Layer 5 of a small transformer language model trained on English Wikipedia (8 layers, counted from 0, width 128). Numbers have three digits each and are written without spaces.
A neuron adds its activation times its output weights to the MLP's output. To switch it off is to set its activation to zero at one token and run the rest of the model.

Output weights of the MLP neurons that the questions are about. A number n stands for (n - 500) times 0.00079.
n26: 518533477398619174504645279362701552514367679554651224644192584328441465608447613372422712108851535647417336732254628332706623855547413500429632549356529177537296547584519715290486321457356025478634455509694590328410443581228495334676428530555603604617386534248746609616232557609644344518703481579500586544768382417579657441527627462763452467470601336334669673329481527644417432239823
n31: 299505626433524509682702535577804569386437436509436409417535696446513429256464685470606426670542525658454286491648523639447470329725398574176322704640491155315641590434536380541355310410891752232622666429375259561439186314889587613645496467467695343367518564584578341504364789342526578452725272359527505541573601126558378472690538567676264452661423525376651457371695340258809573425380
n54: 451575550425436397451442477495272792160429434500481709561486534395469649124434434645384608598216522500733633416458534308840455528566495468556369655379600423712534907510848431439419367232661422473453926323347090359308467420215337445436785711218447454347326547740647455688637716469679649712521495740409618736495691336324377539717550731572228486421348631491372410490667599379601490385569
n61: 459543482599750400437237551155495256583807338459432694755334391797318429707239681606441385452400667638628369567324599595772367300500438514808735480614447579566286438340443476487476531428486518486476394542571857629365772672624408702486373426465815589406495452515361358341509193395427505431522830134408337520201365823674278653459520757539456589369312389394936537682401303561441583772354
n77: 512239462614437379215208454444421566522674219570491399464487531604681820594780378500717368448667388246607526677332697328625683746522528400556305656627872405640550474663521705620592455383322504594631532701339541312300539675486531403487438333546585543457496264257528309407424592552385438329303689326702548549627588353376361581608449569451432602692579795161541293335457483708487394453641
n88: 525516805490527619787622480214495291579516354465638580643535489452328107439442624350744556289435395911666621619319409346542828474505182854700395537381579381556458474597592510457652437510363757456521642551394554489239758352354242305253299472424697902449484636575198674298515919284859473286509584617091464601385973537087490714326660779553686642320479461433337455686551361367596410261546
n90: 596437435600389481618771767582280668687597363601915551411603485509376413581539133412530300202409407739465823519115550308557769543336344533188681570558373680680764505677672638447363254679401562450495551447693226630596500387469416370189587203337460785633640334379359750646251487246541520398522392410632660594402544460748706475700500411664584315888407464549541370445376509325475431614119
n113: 765371540466576438248231255391427461400339631446595550481385366596662647699547528793659787721656438511649317485711463426584401418546506371944583399595427392692597659419474475410552641423465870310609631408615364719397454484640511695364348491201564393866154620183600554535806320579299929674270327317259717426464424325119545190540180423648728146277656346790532559569418579663431201743464
n160: 247526359222513594766469583741478463714603399574807496425342665588410640487591640293166505509420543557722709611543371386624405603384690417440326420437383646529377782285487496460634435341433504707513292653245243265685402577663600277563508646694407416462711461531574410479429311552414399483547221179539435707859534482492625500665463623253547609264574464298558422677669578620619509416500
n161: 462630603626514638466382474451437199595437412772409370410474583579534495275712771766733495868612328472528514473233385633472320602830433354673619679656572466583508447481359500451351601567456467538406707615666242509360331377447459496561534488697601266526464545491505406247578648060508294637634373434423469299847560555105439422393271587683455483411837475414706342225835594750463441461469
n168: 244367697584594623473602652524328407616319348468694638273386269540347400533500592368505608387431587222637500656344799652316182736793816391424434505409577770709933538569327486417581331680551761464224560566416147363599491490372490322394433335480456552467893591451653845320459596396423777272504548235706419301586537578682619451505424430515317625510381407557654219573304582345621664611621
n171: 254244546381421430531510679642481377380476207496746660578427412614513420495605398555568289214323240427597543476547285750615641472646566427779439500370710448685606866337710704543195185227601348723339550295781857437648458570689462619266692504515490629607269548451673306251339470634527331473350227653471543471700372708296619451682465554553409532465571368709317378495547437870219697343579
n175: 425777290222650785342742299505615511560431440683596419500342172569641359315729543238394538299361818546709705736549046560576358426288803581696516337482560170413469544598505563577400635337500686453803354651537464280314520359633289438649514419718464311354717440746324377799193577522519460652248735553115584424605572682534490597728479506348201626187595449555490580723354727488318651456515
n243: 878476774748555816518554472298301448539433464225294477465463605598559459419408391505628579309455527500431344347801301919522412414418759264593592272725481590269474615555619741717500279500580650559543733429264293560711376429121378612467309729389203332476361442410588440125463390752673539699640544698330505520500413313576677530371541599500412425383316639695636468599893491528795295250481
n286: 692351600454495352508486417428464559431568348637675417442396505621517837638459261556422363478715347315607327567728249445317487837630641266655741625496518382531528509467531283566323542320342645581459685242496618393443630295349505258360470521244305579336387309594621560632657438525709592556357628151696387343713353565403897588500620783320314513614663747666439621357305651610228747407407
n297: 443500491367505541353495558454468770664366435539702576762624686419710335491597435588128811258624420505600630619505229465442438376532564673707534680289714117464525486754527685373574578532244314526800466269171616429957486510425458409518644508519604184563380495658386465392563681409749589337487514536519274688523660486192478609261574579717411280422806389517442513306681333371359467207459

Each question names a token from some text and the token that comes next. It shows the activations a of the neurons there, in the order above. A number n stands for (n - 500) times 0.036.

Then comes g, the gradient of the next token's log-probability with respect to the MLP's output, scaled to length 1. A neuron's effect is roughly proportional to its activation times (output weights . g). A number n stands for (n - 500) times 0.00071.

"ly", then " work"
a: 499483476500500558442458483472500500500472486493
g: 519553554621589529492487704415511557587714558548376479117392451596677711543400455605595335444464671637461487606613363554523557403548413479602509434513771570401476654432384561459263417635482580629378436475430106516348378362496647510327546498646715528505347458569552125481573312646588272634529274597616498541155756544548313750536506592452509451463497372468589453406453451667364521552500
Which neuron, switched off, raises the next token's probability most? n88

"n", then " American"
a: 534500500500500500500500440500480500500500500500
g: 543630181641384398397579448452665656473467702626423191442428467398455458382410484423387541480536541495323396333357578550495517588481415460514433545587593516576276573435540233623489460566225596370346547658588552515244479782243609707325605314674493519442366234474425418509677796471554530545575299635395700476602472647526474582708360757646639548444492448514559456612481454666642606679441
Which two neurons, each switched off alone, lower its probability most, in order? n160, n26

"et", then "ation"
a: 500518500500500500553504500500523500500500500500
g: 402366453456554618643706657551438424509530492507403422488538551387484330643319566372551556653500767518450401355404644270706351527683577577718693395508385525381277519543549572550542762469607637430719484311425498312676564323346471395625577428359378484347629414320370615257501463520569490499445635696771683467407585401393552437685586380467572381550458558391152625724573399608329457620283
Which neuron, switched off, lowers the next token's probability most? n90

" use", then "s"
a: 505500500502500500500500500569552500500501500500
g: 455682459506571388580490394510482348534268683478397377291457591463606407667544527779395488441575394621491760482440402606597869421416780365541569583602363631586721652473640453516549604346523538413669628545573531404378623525589659291402466450616646421579458479423703383361475351556622282363738338492445418701499469612262491491359210515311443389628649530279510420313497556574393464259516
Which neuron, switched off, lowers the next token's probability most? n161

"t", then "ter"
a: 500500500498528500500500500510501500500462500500
g: 572389403547478438444502433677466586675438382453722408594742599458494561417418608520504389417571489570753749751390632372476492645513267359247401464626651742495734395727424294416531491871377473288553578576582617558540640566601234422433509349413473582394560431435393388466552633577522439237217377329606354512608548451346585466526434482603507370405626465550498574464276705586352461669384
Which neuron, switched off, lowers the next token's probability most? n243

"ri", then "es"
a: 500500500499500500487501500500486500500500500500
g: 530716370550540277647575329369487633493543364491471493628567819573490535436622324666517549451472485405447679570615165640454516188556781524507440571384489325521565592539524646746835497394348455662490408525588414527448494668601341471506364542505403373604535681669528491391407464559703555339508535587413302392642425310688328438393170485507476410539556560583647481688471449435355208376455
Which neuron, switched off, lowers the next token's probability most? n168

" Her", then " role"
a: 518500500465500467500509500472500500500457490500
g: 583673489608584565547160396383518494574548694499342497375346447659582441478330360474414360523251584354422574541381492489606514743570610426843513693246491418562385448390343517333292662545633529639318422606818527619412347539485540456569714452507442423498559211565365626483529460433631511342421688417589473640400503624505599552435619484798504398568367246533615421404530260680501628665542
Which neuron, switched off, lowers the next token's probability most? n243

"s", then " to"
a: 423664497503500500500500492568540500500500500500
g: 440317555423434487583415504632508538379438656361578580284474628374422553432327576612630525839557663661651524357548362293686521491586297538642469458366613299618632545549588478528644475505576661467236479453504617398534382612638332329413406645733347459529333612429572466542295530670393385492477554471389295609638659299662605554466367227522414569236588460402380600490812337567595448412783
Which neuron, switched off, lowers the next token's probability most? n31

"ay", then " out"
a: 501595502500500500500500500545519500500500514500
g: 531448519390494554565465416424489386655626719518472460637388216254499417461445547328550193429196310372420721386452535575441622542431682508406447723407509650750678652562611248336574685313457575659524727362513403394526616567493387493676596471588525530546479603576223307398673504453537402620330550478545421627458699465674430485679249502543454576407635537337520713299553588469703553484396
Which neuron, switched off, lowers the next token's probability most? n161

" is", then " used"
a: 500500496500500510465500510481500500500500530500
g: 268485617503319635711693370552465630728433412608406644609330647345596550687371332492431474265888454700370424407455492493441545346622596678506343350592326617555587538621392558494423432543561481595488542477652439622324729325482346506489205478481480453621537484383390324592375548328402515660814801482581536597685581518601572392569518509464561535529380391571480371564328489215365456428405
Which neuron, switched off, raises the next token's probability most? n90

"’", then "."
a: 487538468510500500500500500500507500500500496500
g: 460482502578490478498678562648462698262617398386351509295643471402352547524233603421355541596332696339594652360486472340570389664576407691289359356548492519164453566700429536369504577664558836488428452644539489613645553460386425639569539493420393691452380678663310643572487551479465545449155586640709636512481606387522573447258632324731336592502246537444460470596607514465453486585440
Which two neurons, each switched off alone, lower its probability most, in order? n26, n31

" M", then "in"
a: 500558500500500500500500500500500500500500500500
g: 298678582246415559577481254527556470424408519345681558556400254311592408465651732421606431562435617439478565322612571736269648411473507342415412328634527538459413484497559538477526375298703682605343599606585596543422497583596533353320523367416478343433478594379513613517688571676613654385324582451711582345554509499643581379565423369386517360410638815637701336682477203509658662489326
Which neuron, switched off, lowers the next token's probability most? n31

" which", then " was"
a: 500500499480500512500500500504500500500498424491
g: 329360564476308509515417561511197475269253453522464509556591701464459393656488686666404606470582503689583513536501605609427539585556419312495622463535413635541398711347565462674329352569490521605408561507606589486386672549579555543638477616604266513331505698267400685689586439425478338262353294287495559415619305454306565560664693463532402366792496537563465651493284863527593420478334
Which neuron, switched off, raises the next token's probability most? n286

" in", then "st"
a: 481500500496498500500497500499500500500500560500
g: 474644488530449503720412365502153429610313377585366584643447501431428439579750320391558636616628397627451369620350483639330584447549463426488609504605457706585582370372386449693287459279514759670548482449378612450753724436278546495604470377389520425351456669478273466467441413310538541383631668468462473649481446605623599369704789335611658506782558499404396636447336494531474560443266
Which neuron, switched off, lowers the next token's probability most? n286

" Con", then "gre"
a: 500535500500500500500500498500500500500500499500
g: 437604575326494648733417578632311133389644409561663485360362508609494669711465420442659723704635425432423509640516417307704697426707562498475732590412444590618471751502413495400403378771581388541509398597545400376466221625439256468446413402534580339406486494467504457488367490519509845418463612368548533538301702484390515328602421729512497614462348575340452453283457546398625466404546
Which neuron, switched off, lowers the next token's probability most? n31

" its", then " on"
a: 557502500499500523500535500470500500500500507500
g: 291346490433403428384483464635557674235768463402389412491662479492412537499490507540387438621481512671468418436490640568561407609320609352447389543622754558507748383693584271613524417491634711357529468566653664592539666249644291456577310567329464466414473481628582625481545250600323421476795445317637363312659533392490637353575751337569589447359454508433454647687624571313561263569430
Which neuron, switched off, lowers the next token's probability most? n161

" book", then "le"
a: 500520500500500500500500500500522500500500500500
g: 428563562529582734559264410470379372504438566320510512532564178524371463346525751398324827350520415681446469619394558680489493608371468626426585436540610837588628745328419514486524266366369206465448525592410380683452383444410467583759267470590552450490785678643530599320596490499408727434341682375426484659505521358634476456589352581538501622521467491355467410661366597398481505516578
Which neuron, switched off, lowers the next token's probability most? n168

"s", then ","
a: 500507533518500500500481500505500500500500500500
g: 529366537630618499632527398798330341569765559226440488589553552548494390672449415525503448596448592698462344493605629529651490546411514637353312576744590521445472693387605580544431388408278402428348561503590446528485709401560668537391470527548641646280592510443698284711168351372142374439642491474419536592279309511480481654463708605351416347463531565607546373541444505513252616678496
Which neuron, switched off, lowers the next token's probability most? n61

"al", then " her"
a: 557500500500500500500500495500500500500500500500
g: 615859438659401541256390568498528407431492671339425396389568091477371557583570552687598575457321535399575269569394481670600639670554418392362660565490543502495554591340768319299478621441487602477524521612459244639415534620589688495614386385817471588626434476538652536602687397429624500343450255527659640496422480429406377416495348546578332271614561574368682538318381369568507511416559
Which neuron, switched off, lowers the next token's probability most? n26

"ow", then " creat"
a: 500500500330593500500500500480510500500435500564
g: 468547483373357587686568471386550469719488481504236533502325565581847562665502422462647416358522523289362350490769475509206488643508720647460548448555530385535477436450306475378579415627432596409514446462712400450532295459395658692412599439282507461522421480488680442756572514664600460607533684741531454533387747669403512296345517490387382640560349320490502449576560623243143521630565
Which neuron, switched off, raises the next token's probability most? n77

" or", then " ex"
a: 499500500490500500500756477500500500500500500493
g: 505554457239424419538703445516737528628471434469372454201487557488626673615419323463693323714493561573543606433472509324671413532746484611360485355641691628486558354685302712617565408442588515511362624393298472448350390147497411601504561365473550634730388411545561395532376590530719437552495452571431485520524749615610534591377623473237374612474239404504511487597800443414226491469476
Which neuron, switched off, raises the next token's probability most? n113

"ma", then "ic"
a: 500500588500500557500504500500500500500500500644
g: 581680348477636560385495551451434578454449838530428556668565628445448649384527299437605432366384684316143557585572306547500639252671812705604357627375584390323313345610475635501326460546554501333402444740498697624541440474405469446544463741564667417390336445566511490583426719618409399555321488499622530480615410380350488315619506671306405433597457380397542424601594450707595511284581
Which neuron, switched off, lowers the next token's probability most? n297

"s", then " and"
a: 500531500500500500506500523495503500500500500500
g: 515309235413565362461393211501787506514516366567594585577398649476672617495726571453634565467579636327716507581653381521524472343641582619445454863458423528450501448473429086663560261509230591739483601634347363686388413453546650505544627394648404430467615440295610533498492591571497490442545426474319584564382567402439584353594622638541299370592466488391473525343222623525659558450430
Which neuron, switched off, lowers the next token's probability most? n31

" L", then "and"
a: 500531500500424500500500500500500500519500500500
g: 541481410499566505327496334540719261688434276546597491465581710283459398407568538429474485598631839236331142577622440531602463555480589389437597387281404669595450371553508322717341529399533522209525525576511432298554436437355613545520376583575660564517594461294599366529418397720528649392757744406494487343450503531587534569660394397555497513678530263702651376523551574643579494664449
Which neuron, switched off, lowers the next token's probability most? n31

"w", then "ber"
a: 500500500503939500500500500500447500500500534502
g: 640466551538524604414670527573521343461600568204434626443435364341492701794557425464391828564574384265509340643363628368461440478487513311521512360473499635682344185468503518517563488505662541510482632494695583564309561541420396420272364636690603805298645642250432518700585441350555344597475510576390733308441448360430658470391686427527572484458477395400436569297374577590626591512666
Which neuron, switched off, lowers the next token's probability most? n77

" though", then " "
a: 539500500512500623500512500492500500500499457500
g: 576422303474323522477559580507652635586476544575537523452390578298790557488798468294347499551590411618727348389543540334371505459722607402661424240599298406461429273443158539501733667534589545652585607367479623484457327427289393608516515401545665526705371453508470459474403613553638638598487434795466380632529875662508450342506300606491441436505411559498514498497486504409597292343350
Which neuron, switched off, lowers the next token's probability most? n88

"ing", then " S"
a: 512508497510500500356500472500500500500500496497
g: 531570383652557454560532358338420483496757617516376223543458440502366536718736369623540424396616513596462400526545506454554315591416417505619416436571590456414456458508158474619496801281367446599435450686420444420529705703514714539682518398612314621656288509396433307664555600573628550373267430387508555610554483492516335411712254554454643605680391308430377353567554663337760333675514
Which neuron, switched off, lowers the next token's probability most? n90

"ff", then "er"
a: 502500500465500505510500500498500500499500500531
g: 556620726435443362406326661341508462401386328610548341715452407749701582701718570321525663438529569485353451345472569585572616566557462417363412544447588461414555559459473548527902478393450452688694582388540288498411664282432458389584529230635728688681494502469196569433313514431488537310495513339569528564319617316229551521369424382549361622572648681544562465543618626541502381474351
Which neuron, switched off, lowers the next token's probability most? n297

" b", then "us"
a: 500500500500477500500500500529521490500496500500
g: 457508399380791782408388391472631628492455366143503538425508581363448448393468538585569360406506417476285470648678609421405503314331474336832754337600506453342669734397569481571509407625452393358581555738517499340569407359713552364424467410471386565464494454382712537358393552547589451672498640744452615549255532560491540401243552316555629501442533599523687721666384593697396495505481
Which neuron, switched off, lowers the next token's probability most? n77

" P", then "re"
a: 500430465500500500500500500500500500497500500500
g: 520498508511280539677377407628205323240313397523414584670673548504482444300485471627451597676369507511587353496388667547479687380449342645527494506414455488688509539388150652351460405619510654599540529456669578503224497445464634795345417310532646750627347487417700554488510535504348596540386602478541601614478456475418389575468711463267524609551428359685330511701597744491703315447410
Which neuron, switched off, lowers the next token's probability most? n31

"st", then "ance"
a: 501493500500500500504465500500511500500500500500
g: 656529350384650272550446521481584424613817417387322718465718685414511554682664232568435394494538502522372682552533403593652369428500499390515324799527498495382556306511453498446262791543381391412414501656446501610627627421327645476568378713521579538432479631712513541371367531630532475130198312742499369473535506527511543581270601413596408506539444564419403382598342442645505520559598
Which neuron, switched off, lowers the next token's probability most? n113

".", then "\n"
a: 498500500500484509500500500500500500500500030500
g: 425369273716566563503504505513511555500309544235452764507367360374569828406518695557512633347447543311568540541415314563505353440447363421420605513496581456278419510382528223408499484313614779582529769731481640569750677350694463521574598688475574497626267543520487446368392663445587304386283592441560500545462554495589550442349571599345370628582287717587531448626576607635451424365334
Which neuron, switched off, raises the next token's probability most? n286

" the", then " la"
a: 500500500500500537500500500491500500500500502504
g: 528504613180195258476583437491413464436440420413241435569268660438555399678459345562454443583503478684558579627437605555557686610543607524729511423377516429468583557484711664320556434481607603565679585466217425628487386364531555481383295528461332619521574660467587465382517548367771727600796513573664484486509562451276532499666690538215281620420649549438301435448433329596399602333595
Which neuron, switched off, lowers the next token's probability most? n88

"ol", then "ence"
a: 500500500500511500388503486500485491500500500500
g: 388328471593458579290172535537476540337533539275702525458731438719637518284395453454370567501488352359532187704589533486363572697516724507769448483390728649465413675456318341447559375565563473639510603579575426412437495615414716479648437880512284729320480550693395365339581420257502431543381440519641444552483575441359502637504506522599548569465494442367626407469511450392478582559734
Which neuron, switched off, lowers the next token's probability most? n90

"w", then "be"
a: 500500500500946500500500500512487500500500532500
g: 663486438394517576293396409612427533451419236295639645444459490402462656614598412435481849487528438402532275645169673559272446529393566366462607492441551814514453281380486557505386356541507586640465627313634821667459489601497443567477448559451431805436529453617516497488571552484496535541381458390586595283294418474565679684481540332343578546406622315551386700569296552622514698742358
Which neuron, switched off, lowers the next token's probability most? n286

" in", then " the"
a: 500500500500500500500500520499500449500500509500
g: 754562572529391525165560521720547546198456560432504432441629373413381472409470654778583510551409643386540479502508392434652592515469338594371509626413673371386540437611645295501554466651495565308289349441675294467303438428641526398474641447518670650459295409674655646595529589522539292301353649676388466283647656256499629596349651644595420547593574682441539247379662490545430461396599
Which neuron, switched off, raises the next token's probability most? n160

" was", then " consider"
a: 500476496500500508466500498572500500500500509498
g: 316591541440443539789406375693629469824365657490365542430541421330518456401595403571482585161654415562536712354470353578493522385546520642519431602696540462520482457516511541483635537432344404467732328434350411426369261516447481524487535464488340442379449462743481281377341523367661371549500541853663479560348553410653540221645355659470566513683342461497429459706412606649460735768558
Which neuron, switched off, raises the next token's probability most? n161

"ed", then " count"
a: 529615476552500563500500473644502500500500500499
g: 316581326578537540699442391398435495535691775820501632588535525365562552699794362253502468448529367551461564378408431302446450484722526330425367520453299201670548389577495561500433542346713269634602684471502414397499410605392487533300563407433605446443297350553323343438565633472469368580751717561399422489524596562501615681477514565745644635371344515604352441532701447514371477421697
Which neuron, switched off, lowers the next token's probability most? n161

",", then " second"
a: 500500474500500500500558473491500500500500500500
g: 470503317629632646459486446461424408447498695626713651575535308547494416373597601458538243515326557432364553394690620394386296517506461507804351697240254471759373543513588502313546590509263598608599608599524726502562387585431582627478626453487624632595457399482402393611495498341578602560377449663529514708622607550115410310377160562577360444660573344584388440479556416425715471468463
Which neuron, switched off, lowers the next token's probability most? n113

".", then " As"
a: 500500500500495500500500500480500500500500200500
g: 398676396686426388407495241305413500619487645756339509309386648460260380520632254598408536444728357595563513430632451630435445426383668684352465674582509392760533263508441628459830533452505465483438415380679440477500330574396402566518506284576482574340554463565636398597615462718341461656689467550412334535516543566585658581389493550699580262482675472570499407576706328319339596345637
Which neuron, switched off, lowers the next token's probability most? n286